Layer 4 of a small transformer language model trained on English Wikipedia (12 layers, counted from 0, width 128). Numbers have three digits each and are written without spaces.
In attention head 1, each number of a token's query is one row of weights dot the token's vector x. The head spreads its attention over the tokens so far by the softmax of query dot key.

Query weights of the head. A number n stands for (n - 500) times 0.001.
q0: 506545444459478543487661321327545378557414534305553438433506628398563620587416488416358409564394715391506390271436506500664420535551583575524542488497526633419566402301532509470449551477620442601516459401338455612523497359431642419535592631419618481673666480543454406489555418477575625497347507390524531536361445506459635375631750580720385339357561512350532359506540475445544418547601
q1: 473541545543464553541583293381599513484430674277543448517516593443525636590449473526441483508439552426532445459486566484560390481451505589518568434485590566450441467407541438481486531476554485575486411502448338557550523505617547407540531553447502462649634597512436457504557332537511600537472500325521606452418435522430607457633541441641537493473556475359541450505596534470451411661536
q2: 530461497296575597509366598500540532489598412577343630524497363450486518357542517443709439539486385539607636458560353415414535574521541475495405474439626431322419488413518592554464440402463534442685535485475539583581441529381517625377485440581468396492600386292607684579527560460649400645440440520494365422636618614485610547382447503448519651393594407585381551658379479577554703515480
q3: 579581589623411532266421618427459373662601454429671359416506597516503404604531512503503429497445584376485434586323430519546571355537548425475412552512387620578684430477520497563655548575497500575404515547420513628392522484475376546500556497459545624445441512698347296409554437622314685459430510512663535696295311479644521543436663419588329313672532632690427347276551510440247402493494
q4: 497458480749444475224453561455491388476617386505551509451494455453482449703537479608464460477417541454443439474371326518462553407545622485574457538523570620525676497503552503340612617632556475407374485635494439589413491469534431532544626492483513756511506514636368407342612514665423587512344550485725440542318436482666414455424726403617342506671361564731336348414478403497403377513609
q5: 559450419572379487514551398425587520487380533517412416596460592489434483448452450470429546439688407396446459560487567548464586362570495474521586419547227435653492532585609403569589509505344522477365418573508561399480484533627653482649528486451374502441404636580455355442490438506419487353603422672355582461469449530541449494580352658409533400391481540361651655569678603444611450428377
q6: 614495420589423397486563466429487347531640519455839428422638637567591527527495418533416587478556453472505418534466364476604425443550583497596471527471491595522643348454368555610580598513497575534505598454398505646520572418576444583592456584422522551548410500581401463498492417754469598550411401263581461440387495497533513571458546530633507459640595505600470331398484448571524338459503
q7: 377441447420673457517429391419503404556659422525497552520411263575463495400484619513503517421440485405570494465522453416500519629511461513490538345412497370458474486406304557413471584487615517459649575600419452514444590472497521443363443651400289411592683460405536691632373525483605437519483602516476381407575549469430453408435606406412449513321522387445401489678385582503466620584598
q8: 365396413362578544573455566577343524482619519594474505516482380598490521351443500584616489507455393500493589592629432572468521629446566515417419450490478344457416571423308505508373523461508531567647587550523531448649553453390588510470305521455365469436482394386523643521414521475609320539619513518395425383717612554387552537550436540448544597497536340459541482644463421482561578377574
q9: 355651422564417610533373503424481571683795639522573612467631525403494370600481325431540557434533482480376520523629653324602471569523474837589393545529781644494383656461681467406355545641659581642676596467448494472488500452494469440483470583451494586569497424530520587480497331426468471371581382512562485519683608709425585360592549436581479460622654541644510369541430698535514443480642
q10: 352358433343565512574531546640453572427345564511438422431444465494550397451617572497525690622494402525497460530606488479361569598525482308421459410322465284418522661533416568612506421370503492382571633565577497474709428472509555517420398521315388438476312525274537505524373576481628402538587611465360459349627438714246694451471524560345595500435441424448432573506551540494613563439477
q11: 436432538441494560592466572491443420406452441502556709463450475481409564500550379608743493697267300637390615615665433465385397618527481544270477523518377303669296596552430524604528346446503686578545500553485578464539308629431617570429619500413549497546395515483387293563382359449590586279456598633497509509491552482559414258539533755443476488480491582469447594579439420465710464293599
q12: 584541653617444632500593541413586587468637457640504425548618611543503376563577402374490500462631442759296620665513451468480379193365575535677553536548594513576531533513581525600645540604542701476500306520497373457376437523369349466633396551461556524541456470475397381503561436362408788484482447509462686598316439439603627433523407418509387354783410682474658420401539493374554300517554
q13: 592400326538521350500543461467494389467383404561488351467578409480550611433553608655410633526478497595616181634415415562315374518488468403590432638607245481480503278540547508559580597599574454442367457458555503480476401389517511454535594450510396456376580605408513410515583507545402562511368472401422463450532393503541595558547410762564457544385446550515694519517622465647547463699500
q14: 272318410446611420753478535614490536383497411567581432486430481457582368582576431555701455459497313395609480542583481423627571766493458629335530480304597406497406468510332488554522540372532438445631702621444453514627491512516528515333523650553392570497503458283614658546405481497703432506618578375396303327543685680387404447449490461381597626403561436596423528487380634645680563487465
q15: 400627362509392557441478485487510481579557444394563471464449655670607581670631495392536350519457405366595489519557304472751450575511513655516464553466556581617512400524538505446536603539429453464541537541565485452510447464305470547470519667457412360633470481473498524470507273641569396378607583497656498475468575579497380500566567304369416518497352616573478533518510429510517417457510
q16: 413554503549537354614645487495508567451481427570446417480473551604492518387484505513266315520659461549465395674505652621483475600351324640354586455447429519503688633419420539470503311448409480518641639596481422457500543512459393445505434529452413685430396444430522484406508452394361436415588480449551446513351654531435611418534412492432648500397656653471511573443508586533746464477449
q17: 500456528481506394510534525590474449462301517465521595299500459477659515345465566573596538738313321473674560359465399494440546610470575297531669343512341331606549445658456567465487429543526524334329540503562624480597535413599594491480463415610339403556604647602695530457491477503645335545518421428408296301313483384560571480511639644439592478298568362593604567442487436823659613557557
q18: 388503529477478446587573662717411558508418422523542544402363521569398351592602550485465538488592477638423539573652629565689651430565597425462475365470509334483451492692491345568558476412426468596423585645513484586623537494610508664510554447580514379525476623498420527375492449465595396600602624396369442380598539495545348469558595414366554385540489452500324495578659494587628480455396
q19: 643519369472575376448545459418568585617461497553328391372465476458587333460527449414544476563574399605558631513569403484454352466365332500554477377482476393206474567666399411547548386398475646485483524637569495483513675528571519403535569505343297563510360319420456512515372577506487461547414518476581480313573460547332542420551480466424654595621360563396509503344572575552605496463559
q20: 566418748533549607509451509445450586518547463495461557387577512533564574610506503449449284571434494544473475558411503506435590617494473383439555485423465567637610512317341503657500453381617563715334347417465509628422340548639486511634547584478637375595401456607696582580449198176418386515473408526394411608384508444435494393455653345559449392587580609565612485343566363443510648469383
q21: 489362667453575493675476634565529546385423571602507405545498478431491329403444489574548481549602492505484484542538529520572514426446507623417519516492432369493591624546591594572533474425538488555474485533463476486515423482520487530446537468516454416326598504453640483440455584423636466496677467478339446515573540666500465493468449660383606427423540507429530436516570502585442500488493
q22: 627388419408533527581401446355534536513558610608312477534520377397471377463477442431464668546568479437544564506534463584441530474462417500480433644548488498400444514446474448561480484327509567451407383492555408506500442540597478469656543374458439473498584434424561449375511489495563596407513487554498534482496453522311443545552451553348591507429591337464533597491399438473413593521478
q23: 677560742552578466471438407556533463455524368524375553367570590400473680604506650485405333567497399325435541463463714472455426490750260340443418500676510482506634550513455418445599430182361393477478541312470491702509557475740539400500519419463403492354446323505484500417485622467427534515449422401515645503421550421465329532514554572480407479321485403565634609482314516638572447538437
q24: 809527581483667346408431537355575516419582556540196414312612493657429378416683650435540409684678465449534659379520679486340552458257278450527368601402412490251565707500382425534634509584307409342491396237536389632346607475612473526580311572610357466550380484407527426325438516464544510517447461543524573399315580519496576486394493528484461527447531490653493412476314550613450592641303
q25: 610519316488476585412500452446449441469502547498420589449382538669534554505616555343526555547498557628484563563551574578379505530375394476537554584442416661358399404589584458512495496525529496291455354400519469438463474555372519402476586476482475562589431441453409467517468656544362546427364427512682566421625550622482570538446462537421512720503536384534586536534402408602495492475612
q26: 453531556635440509413674638425506430590624491378449515421452379479432453606463668415457577589456432394539417404586694457572433592638526545500497363667500444580511477509407377420643393535555626262472675445578616586562604510489492585459332503526406492534503623432362505301407316417482546446450427404582489503385536448372362482404592389514435599497526491760569531241517548454651514461458
q27: 494463519554455596488483497374471538580479524477634382543480420420426431404517455591670606598385470500300425535488600503446582615607550531572414500476350483533478365244524436703682353409699463409539564467573517405432454481347435506419488569361417619348486360500492349560528493603342640465473441426552508451591513599455407524636665767458550397546625610515509537318306296529464474548694
q28: 402462442518587488618569471587491458450352589525533458614485421576394659368577424605443436295506520642418500723410566688534442605437579629383506460414465552390594222466609620605576492486482453713420557618269417195410468452476381446419740534497518508481564578500612422446506332602396569524588583386515386638460549548550543373598555527449611418569449503339375411536497566536597502370559
q29: 517444357576404539497526488575390525541614281491616500405557571552503398679366544474778429569509404268472578408506491350566497388582488532463470353619545389654417515383437597509588372494309500529633575513764651651588568557423561641559462579528466563368327374659396585443443690564699440374409625474544436533383505437668410605463438423540369574528335551677591512515482513518503451500485
q30: 489365387535420711529508344609486454559376517445509350538593551545532505548628546516585380465389554593525383462522403618443414571448668532532459623414240543306359494565586612544398636565586533482481526332298532543446484456533548605507517408528500477467543576664608466537534673356503525621513386417684449468550391453625534582485605497607492657474653552408569427563508523662660525381452
q31: 668603363416486422619486429485667570559417506465533466430548456629444434605700576460388458591703477316448497562605445404487506500739384606407356503575659617574583394275550460524491340388351519571292431487640399558497488485399582563508365481428586560621427316418473435522569236490472588395332473441565399491595516551310320497574450368483500417494431473500519637461312384385416451634338
q32: 481584504724450551284583488606473463623410323494397480409508673588446525640589427314367504436579463450292330536402532406447547516512444450580435564478269652588737536688435452363584604619492600420344425610508454411202412403434409406602382593381596653346248638765295291416716400479227559282658631557550747665321447441553391395545597500545344319639363764445492438333551696406697312488611
q33: 517654613635436490209527538463368503476426464470592525530580572507431538697531459450355421510419546544353352477364486681544443391496528531531503450474515595550669444622555463413633593769461420485286420613483459451319445536358486400528536491391604637490401601718310249396573537496327584374622603517555614699247434430522311334531622472630232332631287778420463248392518471511524449413616
q34: 410406474320604515797494344416616590334391740414312533576452497463686464432479421631573539582520475513560618497653455539534457600616350521540611363572552442401423470497600417572444328380515437503577563524538450458701606572562576454538447495519386366547521492384594550508511518500619548494569495509290539296683489531307567485606345570500588577418587357260594616604503462521655588516482
q35: 433469513413555423452361571556459338521568381627466458349424358473438458329562630489418466577479470482551535576539429582477681425497588427470529424480542394522495466421490670461509530523478396487468604489470557598500448495424512597389442438553512397451469426443554512476495604544516347558467461500502426405576620479488333540336547510491502493503587385638394393466393442551422709465528
q36: 574429378437572521524421691509440463495541553589518507408516466517408494325519557509535397506547465589562498539584420575417588437517624433477489557433513384510584429433336562486392436502597481535637587459547571609487553366407530643445349576498469432607461350490500598574380503473485472591382492527458435429620658440471471659475618450473509585502528347519480447414455429566560523495573
q37: 593439602728347449408549578473525452522500509441544520455460618547402442611559533457376530474511516572432444572378517469479535465482590548515518480595469567515608558497586481287567570619460461482343538617552461470406489539554467508462672365534692721584428511733437364500592417622361640563534470478668622478345389346580418603462491413565503444768418562670423486322497482449513346532533
q38: 449567417448546550580546660548386467599422573559451431362450613669450552445544448626588519557420480569430479629612506645660401595670506497343380726555471440448581503600395596745320500517434492802421472383669532529528459373339316542551361555446682384448431467544495564516531334418446491550552432532453536500649564357320511555605463443531478529654656388300556401509443512518563428338471
q39: 610404273486433386480429332497589462334471489477419439581530540522521627475546529329543520455476585333493461515399486351395503486452461316555583464550444383503482426447506526405615454469530567380399430641329462512415449575769725440542619450380417475440537624495488441444368471578555481378540513572535510588365453487503382410351478669477523503347413643476477607611659634511592516593412
q40: 443494520368545456679687555660509620426348497534393399450382691436540612384537531506543517549379524599388494459434506494529437607533395297406566541613399457516313617586592557800491436312289517598358422530455481360650377550475482497461546415627570377506473619338478408461488478353575560378600617503327552512324412545487569552658403529437705423490569463340444553444560484415777528377279
q41: 486488516571570569554521456457384493681680365584519618479426471538541318475490548559627336421514530529436444475540342564562440544391485588432495485482612536449521437485448384426323546500470602548544469598392397402514650403390642524418298627648366493486510479450425660520507451532584592574520544563583484537450569455395409469542505452387404420435517458393386429510425596495483490490483
q42: 574534513516375470345522391422622524511568498439418469453624470374367466555417527359455560517592620372457423439454556437500566469519479537656429561560495579557601413417655418403646516648488483370442469547493438596469552520599495500510607424410467566504579435565417451448471543592406502379496390493571574548451475562522397550428455528465458477478419551651468550528460573493245453596441
q43: 657337497330555461592529443535572523519610398603448480491481715585546383264610516563367334515615440641467557616517369503595455219462359522441569514592485460460497450594590561409467451616341518428461413553554533339625568476398495545500520461449401465530378513356453461512513419574559536359482448562445441383524513411380583511547389492482568388465550393441503577412520494506904545575432
q44: 393553424505608430520555508635425535439383608498500538443417521646625398453505582677468549576479385477626508523543421638354505679508426410440525409228451395544500525530412536513405512461486406579505634528563511488574466437425547559505339612500414396532513500500644556551497481506517288629602566540441319341660661592380573592538444406328595659460503481450438428462492438592642599573540
q45: 559585406334416608509461654598390647483351634466411529632460417482448727270370480506457553566562484546500602484581582488415529470497479337569685382575487455405351503533603492387437364503459343531479583492565506482519639559471537508620491341519574466465466554630588437393497639516513228471487405611532527434699537547482528575433320524553470712391465396495722529650392375404461628512554
q46: 603374540460489488534440518382574446529599542518577412439490559464396453413578538435443491625540518467585485539494412469577584421470355459526548569458384526634410414530541573587543527520458417404452461476514476513568510545555442548535578485460405447405417581507504350532614425624511429391417394512439427441407431500483460517453536591384508459351562490500610490459583485585495497577449
q47: 540503643543734404394281471636455503559500340537523403500461474644497376377539459483608561604324384383662500539611391467584555590431430318513544448445584331629480421482290514512591413489512377616426506545543550495415535380583483529417341547574258377423386617392417555654605476519640226461511568529320453382563562364348589429458454381346474482603572423463484559393600406365544581481468
q48: 295349447558628549592620449690559577268288392536399566510461510738426292527770593456385388428687537587434459488497629552364477503630493581396557557321564334480540483329407669637574503472216464535410516557332458561577349521377375453453476494304409590467404506477509475544625565433425526487530695439397421552612322540510386473555453553438438377459412461454438613637431589622776347619423
q49: 664447469410379421431591689476509639652561646473420567453553578435500584468309620557507517630320455620514647677377366409526497539470535286559471503640296537464368564597500401346352397482529538602441382370524600397485559544766669576707516419520367379543599518589632516634410618459610303541471417658525462615578511269409485621589493706452548500457528472369599553437656378516380634546491
q50: 612532459485521553508473318466573464517583362484475508607570450443490442411475478437619427296431536425507671353510500376608533416330469630540556531641454468456558500445463447320664628623236623432635507504520543438395515544530525442493537518556479535493609432536482646537621607554607579477400587567633465393435440449597595440424516420531490478529442513545391578629405537416358467503488
q51: 629692476262665660383416528332428473550709463427448562393514639663436420440388557231257690513647596642457350321514518594511515523424441561580393744399762564448565643403413500424354628521394480512387507560500339717452596566399602417565352558577637434540511369372371609624600339516393697562334387482622608657493362211361497478551410278666338536523551619452458500576379667322423482466308
q52: 330469528726417303346470318583511372576523441622434433418554348354672461603443455375357631492461419506469361673531500491444410592667387480535447576555565519371562532538512448611411381511549571577485451460608486626438478502692642481644548495416468516387377471457556469477598633631510609506474547712593457466514606446597456494614624677394478514500605268618434472571468512491532561364542
q53: 639712545769402639038728358331608404586614733292426443489536561479393741638607525412368500594291680609401543356387474443377490340500595490838505542667450781548476359616543161418586509711573689517353278333630581459393586564587570386583608473434479721751505720613151207481638337671026806428197281682795807576308230211681599479614628500849251500672376664509532490500526478407431352484682
q54: 579619513707294649162523462308492438562580484400474456558380581524569694600632511422396433521349651541342472271309567629281429464533687542680572520522513713568541480432684474480466597764555690416337407356489434503467397622636572522567524452457684600597508627634239359440560427504216598449317423534670747696277309314759572415514637488589245469533457717624569377481520602437684388395500
q55: 273414523589510299504409465656675349410475428522554575552165459417521658327500380537466609336599510597510464539272514535606461460456582507553795493451485473529577415597614584426397556487539532568594631626170427311533476510584466530424709488542489564465606765349619479392520549530439486433435621490427628275584484530787398318544514787470650510357468420376397420664649614768622440518562
q56: 452536411561461556479519406360565506328369419495725333340575529382373361426523597553381493647545550653400292442559497559517540490503530539655372688607326657240531663591555522648626430513550563386526682280583549622627432519542548440488431387442544518418696515338518453399597754620524871599446581413435500490591488500592548799401575497685472701424431402436469380497470552649541551394465
q57: 734627423471647439426363552482763406523479690586305452430592440573487427508655619543542599655584483352580344616598497460404524382489363555470358597559543467511500519492530487471552498510396478309528437528610612507438474556605536518569464514536489606500572360416524442486500556704444559555417446640555534510460512518481505484523328481356590427389582329512503492571527439484453528675531
q58: 592541659530584529527589538660462378497514405581296416642430390484393585274449341606714698503395344554570507494519667535354552407530481418424638506459493127611676545480387530497528396403693371596602403617296525435293444495601432424526500455550428605339472393483489452580539690401459394529605557503513586440464416409579589375520369854442588535583506380447557617560494547423561490652612
q59: 551466517582366541526615423524463515528442532622303353387725413484422590477550531596406261552442479520592546629516605632435538431632407549561416455456344537513563319413421395638747391560475425727450440483649581497435531514615577527576536514509323468535435468564458453398416390685329228377564361429478280525509730608523549685608639420386476348395475506627668332609427444658567562376559
q60: 689338443563540631406365347503540433604530359548257437572401381465488366554624533399536720577479465477349674320512472491468550439546557362506454538376500379468252453675454322416546607512648460329464331448560515667433521548549518640612383404540497383529372532462408435668464831497574459469463452677617477503521416524378497584373455354420465626523714345514503432695563464562531612510546
q61: 575494506530383521373457579480621542562545552454543645475657523460506522583681523446497641492379399487500611553536343431407373497606415301653566552762362520512381521607566298414567495426470686272479452500569526471537558498592753411564428492459341484560558597353436455607383528500549599262352568643476661383472473372460379509442445594401449521628539390589590718518410300443517456429567
q62: 653478514530391445453506478631471551385532517675304572486721478421430592453503535549531361391340390521542621482477549481355444356581464220460527586614260355500546542778544333510576460438340539612523373384594551563372510460577541454579588511414391358497528341634457532541469814279690425342559442579391630615466439423621637660371330639552469503537539400472574542751493307516366511399633
q63: 576676465386647474506593627409371497680526573473406464562532503473512292536354756539440531607636555522643390503441479594622464457312443561461337443470551443422511649623595539509419529534536449462456553559659425479616676502494629368423300401514518559511497437497545534516452541686511657747519591520520371503556527528555636558409330212475475616531371573466386439351601574320408565515543

Each question shows a short text with each token's key, already scaled and adjusted for position as the last token sees it. A number n stands for (n - 500) times 0.002.

Then comes the last token's vector x. A number n stands for (n - 500) times 0.012.

0 "on": 443506508537486498436521558419534530499492556512611541576486507403357573577552595494401529431552502493460562518418509534486543442443613486431536565391370393456418495472498602491485534615531514
1 " Se": 577647556594537409558494714411513645513585546495644577513446481250316631527521646488416499516501321581316690689277726500489619233472671598346556470426280321619447570536574589500529490644559509
2 "ol": 682576628562485496440437618523487613530556501512658527522466606358394598546570576550419494459625426588410681605359650471485533371493662615407523545457296384469438572460471625469544493609522461
3 "\n": 456410594469435407477540651470600560501427645571623549519437479243251609564533519537484494557516627545379588642419544450561610294528634437385608611237406387522346486519518481512457512575520390
4 "-": 474479599403419453416627628479586473378531667581616577514474447255233498540489566542414579512489490507464601507438547528443541451405707453354631546298431363506340403473509564554439513494499473
5 " Ba": 391381634338324541416465651403589669394560569548675616486390450210264624539587587532338576516497588441639565578322703453607528283516691655382561443512284287594405548472516650531495478610529536
6 "e": 476502419371384565430515594446513568436560536520600581524388491355362662493526626485376527446582484429603451521408563456512547412531633566459548493441358335535421537483495634476539462609555449
7 " J": 584598402406294670319541620356574546462644590600651634478434488233203541512562588530399491571589429373648413447411636505589560325543723539489566524390330363480420531456510666495484493562494547
x: 488450492570607515554523466412438603458323636640440566501627470479425414490517446588517462490511387501429560511549369461466493558542397465338564582537553540477549508491485511449611435481468531505497588436506479457473536449491472641590538413513515533385568448551481622526619504482526556484577514529382418457622562487421558610481476558585603447496535472526580524424400517501501463433561
Which token does the last token look at most, and with what share of its attention? 5 " Ba", with about 80%

0 " ": 507769268695661368479586658484527518493485583520603570511440551091135561523530635525445534556499172544325631589537602374399651269475739472224603530330360333533426562522458543501444542588489439
1 "1": 641480542530530462465574645447563492539507560504610520517422516258159599512486616500419510548494475621351603567377548485517609296624615454402584531430370326492424512477519520450466459614532450
2 "2": 502395555460457506451584632468567535523504553550526483520407568281185536436504554581420546547562540510456544533362523526530594359543619442435587540426309328501410482440482519448484491592472459
3 "5": 452419579416420554454610614500562531531486564542573526533440531296151557527500573508428588504548493403533515567291446561508560376529642507477565579433378350486421516466484512426566449530474493
4 " Mil": 518322694398372561479488706419529595468586588532616606522411466256160546496535568462404547515448611534572650637281574495577588262485698639423552441429324306444437546566553593507493456551464506
5 "e": 477477512326372596412567664419557610436524547529623585551373504324314673548583674500363520438615543441630513548355570483511581373483706582390566536398299329506423559434487670471563515620513461
6 " Settlement": 406499469422420608389527581411588629496490591529583594574482538392295534526526589585498486482522506533613459423442451587528557421535602513430548534372390334539425511462570606488533506548481558
7 " |": 468521457514376658319621647413627488436460632573623483521421536219189510477530596486453517469565498554527376374425441646600648334415690426282585560316354420537395512436470544437438487557433581
x: 438444459496483427590491514524472509488362533519556437512558557518499487525509460480504488319508493513545450472491477537578470597503517566412509489467563515435493496483499501541484502501575435516549551500538495501437513034501455418473505724473489493535542472443515689561525520548472521464491525479559472495455502466480444528529489547481540501506557514436455505470534508502483472463500
Which token does the last token look at most? 0 " "

0 " the": 339466506600522419425619571450524401429505610533645624509382578334237581554480565518444490497445543498425577570466575416460653364376768444415604507356329328582382470552551526487511532496431483
1 " \"": 589549441558531403494545619343537490457509622462616597538484520267218511506582547515493456574506438617320634651552639455545650258467700424299583579300344360453402476549554567539409524555415501
2 "S": 567445563449482419501543645448552555437514611529633591498426509267238563576545612495393572515470549620417592662416605475508565290479721510385598508411287362452384495430524613527475565538532467
3 "co": 500460584426458497503448568460538643488506519493592578507462464359364629544609604583388522463558624545487612599474551430470470414476582596396529538439356419523440524490518577531482516612565384
4 "tch": 492512547479408527452468496469507452474501550501469592542407576476357569514503564497482521485521507503586530570466469500514478505485529543503526541450405396457441494499532557471526525476497489
5 " Cup": 437507537378401473416496550495557571446476592447579598556450606381314608536562603628469484506456602512608501495438495471509504421474572530454558507437337338643436506545489576612535561496496445
6 "\"": 452562539441349491395484547360610555466424608504558575565468545323222593438550557502507459553477471475618466513428519497624560345550570438392627540396371382490400512515519534500466552535428524
7 ";": 520545455480373614351596598380642471426457646621613526568408541184126603517532645469450597496576537571566390428410513618577603362466689407331656618302342411552393509474505514438466516525425526
x: 419443462462499526550504488516486536471319525542533520477541510501466476557525476511501540320476481485511500425472498491521456530484536554426528458453530530415474518522568611617585594476603523459430545491505426539426400174469483517493591651482496465466544490312563725518458462535536538490422547480497471447507471496385504539489554474490492559577532547476507458535484543513454491423595
Which token does the last token look at most? 1 " \""

0 " Dark": 431571436614593461495521593388518608481546528446580662554457548355278602616595618497416516473540425504348562651335625506491580380436664607424570541386316391494477508474592623563562562542535536
1 "an": 435528568532496503414555578445499510514534531510604517600478519410392578599529603480407544451567455524442583503350582529485553380464651520388521568464360377530484519452530627496537583579565502
2 "-": 491399594392381494354606598431538446442496583466609516528426519227295571586512605459367556480537571543462607565387553519473590371419662496326566551393367390551407487480514603559430577538490539
3 "Qu": 610429625419395490434494674435545605412513550493640631479440499317272596562544662510412510516455664610495535660341610489571545296391674666371512457497267341517429508507587592498569502598487556
4 "in": 542447508421369536411558607427598577484503566602609559589499443324339601602539738579349596482531574520561532508338541486544518410440695526424575603413322389498431495426566629463514560620478505
5 "da": 503538493447411606401569542384555577384445585556578578563453535301326601549562667511438485477606504454587433438376516572573556444421606527358527487431323386503430517436526623420495527577464583
6 "nning": 535515515483425545458566527343552452479449637557570569590448580400299540619510606500402581440542538482559477442481425622554563439532618391433607546375417384402363490480437600463469574574482534
7 " Road": 479526413483395578415536578386596608451477578498606583554419569307218609556562585540467459421487450497562415431467492576509497369503621527456541565417325342513454527488517634596563457566513540
x: 506446504499444489618592502496526536479186520571453456389481506444515456508477528489486465548526361558501554442500475574495552579468530614449428424359561499482483499388519515464457410426581528542414507441477571414427501378448505443513545493645512516554583474530468600434522583568481447459581589485441498517524461548501495482557521520503644568478527566465431602414468501453543527463463
Which token does the last token look at most? 3 "Qu"

0 " |": 495488518489532370404670661511550440478448642619655529522397541199110555472499626503461531505532520564423618686370639422467684277459724386268605576273329347538368494469518530440442444521422500
1 "\n": 630547450563555384483527640509559518514446658573619556514415501257227598526502520520497507565520488580363593647487551432526622296543631377393614647200414365546334490534504468493447499536508362
2 "|": 492506601509413403381616643411578457428554663616644548501414499200111559436459552563475559527510437498420657629420613438447611345420731410293612589260354316513330432453501519518465439445464479
3 " Original": 535461570511468481468505507389567529463527603570653685594469532390109453505486517508531555494416480554389569606490575475539554432492655393482619566315408256414382441571447507592461433448487466
4 " School": 545472626380461467460521543408559583507618612465680617564417558366228569494544504564558414514508600518539618611437589448484512354533608436471506598320310316545449512579548585558550468532513452
5 " Building": 518519536436410553453519517460539559497522592478616594558423583420160562585523458509558496504422555489581526515439508539495535374504584431507528596332400312470410480585475530570538441453538476
6 " |": 515544482435329615315685666458617480405502664654652569506424501186041503466521598529505546501510504485556411475356525596533649331397737391264586583257366338488382475463498521432461394514476511
7 " ": 741689551278328435380690701428611514428514644572636585514440527025061556492524613535459546538504266286794409603347529498486627299482760428202596540284395323519415548536483522468447491572495445
x: 494385478420489482549518480480488497501411508884502548536489531480503451476540471544546436340524477522462505534433519527506480500497472519445468491480487477432518498514497509506512555467531493511467530741542525566520504380488482492294508486577502486415520494508509576469471526545503498445564468523529430478489580488530473547406508525516527481493520525547531500526486523532550586467471
Which token does the last token look at most, and with what share of its attention? 2 "|", with about 40%

0 "4": 576482526460515443463584617478525523506477565615553534522415542266168524482508622519403537506523502616416596594379499509492590401456615485427564495464371396537447550440504501362573487559428527
1 " |": 505439582416468393401679678490559461446441646630642538530390510170101541459507631492462534521526527556468604688331592448487678284458722419284600549301321342555379490483520517402471447529414499
2 " Co": 656519627523501444542478663416520643524577543507686604492411443254162666467558623559404522467540484662352728696363684445514603236503689588362561520367236305543439573553520595579526479593501459
3 "al": 544458570457410453488514637483535554487486535489712547511452498391315638611518655536332592360451459558517564597355560497534563384549684601408574469471376398445386521486494600557528477589515512
4 "field": 486483526430464524469558563417532517498455617516602563591467565449334616631498626502463469355515516523538518546407521478455558439478603469405530526366405373458418490506484601504560440585540467
5 "s": 503501462464439506477554563374561513459470592530586523540490501403332569470513630518437517441488524506543458495442471556529518450467616467439553561377331342487348483494518590461476533581501521
6 " Highway": 551560465463347554447580570443582577438431611486650566527412601305171664581483557446476493406455498446568420453416520518511532336530641533412526525438394370425432495500448549578555402535557490
7 " |": 514545461530321653317650667401640488430449654613656499512417542169097563475518639486429551470518501537533365375397473614598652313414712428267601546300351399512371501434486519436438449563453567
x: 477415485484490465588514473510452550458357553539524439539528542468529471542516465514511507279509469529542439489486462546548461513501535564403509487442539490435496468507467511538509500509596458527588561519528504518440506067499465437472496717504488489526510458409505712544501510519485539454477511475512461511447485496486465545562541530468566510467541514425459499500510491519501491462514
Which token does the last token look at most? 1 " |"

0 " Moon": 416528458623597451537502625400514627507587541523602572555452542300269574526610591470417477483585467529302573648327645542484619325475618609428574493390264376485481519475549619561505524601515551
1 " W": 548583527566541397528585709458528527472567585486631622502384454214117615539558645527367536516496368618295669719351629521467642230520727589364584457434290341498427547502564659563490517602510530
2 "oo": 556500624456498513500520628447529637517546549572571569568398541358325676527512700494382601465573478538467627622303575514432560371515578572429535485436371349576446544512607561493534452661553415
3 "-": 416395588366372516347617586446541450433482598457602516533413513247289549556492629461360545464586538465501543523419497557486598382435648454325586550327372395545388493481500620538426580538449541
4 "j": 450384559407403573424535573450513598476524532556622557568499446361401611595548589507464425533631546511566513553387648473543597373507660527403486565446293434538445541476569668402540517594469528
5 "in": 490469466420399570404520592451576562472496567589556549602490439365386637573525703577351580488550565488574483459382483493557515445450646539441561579436350393524425504430592628417555535636496507
6 " as": 482511495468500590430598581381585499479504635586624493537504514375348544557534625545430560443534552526528487514450489596554604406419642351331585534324368396584415459482502567501448582605504484
7 " Hy": 560592505385361615336538590344614663423536554500614635485432539278351599578583621525360506525560407393664398426414613456564475303531733565389576489429264372525443540435601641558491582631478510
x: 589446529453483425608423553531560523519298559538417539445508487435572413505567468567587533501556376446516502646534381535431475588384508531427535522624503503467455489471523494485457548464505423475323494475542421574425428473573487469522553480487552556497555406654467581436491545466444512575585460401360536481567473538451421570462569552522606496475481572459472571448680453502477443470554
Which token does the last token look at most? 7 " Hy"

0 "2": 554528523495441414398586645490532541541455557580571469510386587225183578450500587569377547487612493594442593582336524466515582338536657451383558537394323400547432534434541528386505454582414524
1 " |": 501436578417456398389683675497562460451437642628641522529393516171107542459505621487466535516533528551470604681325595452490673288454715415271593555299330352559382493482515518407464443526422501
2 " April": 447313642456441495530544630558576484485483584497565586551420494274139604583516573543386525556497463539375582632293569428468564355463688582318561423463305292558470541482619624467602515539443549
3 " ": 558274673409512345423660683503583503443472596520568563523413474057131585552521587506379543575464781661293691643439494430423581286467738535232605510384390316577450546537510577526463562603537429
4 "2": 443416599414445548406606650532602538547509554529554509521415526251198563496512548577367526571554551381520521521353444496515536324578658502436597570425342317503449487428560573509513507613517439
5 "5": 515601522435396647467595625562595530538481562528577517542429480282136569563515570493395588525519513400584431488328400590534534351543634557470563593445379317495447516479548552479571484551498487
6 ",": 536643475434389595459574651498629495433469607543596537547332501215125640582528597488349599516480565488579413475384440507515509366473706558400612554374305309570394515480576589495614530552511474
7 " ": 759707559340361441429659678418614509394468608526611587522458470046146568558548617511419538573482281281754388554354493514520591323474743510228569517366370346536438551528531552483470546567490477
x: 493398459403527453536505533519465522537390491865487614545577472491486434469513489566566511395512512526473485538524534537463485566569493533478430490506499479477482470498581483542510520467488516499463536738528518581507535382513480479314502454546508533437469435549541549460510494505474489483528469517515478477576520521528475548375549443494551509502514491617502485519520534559521559496536
Which token does the last token look at most? 1 " |"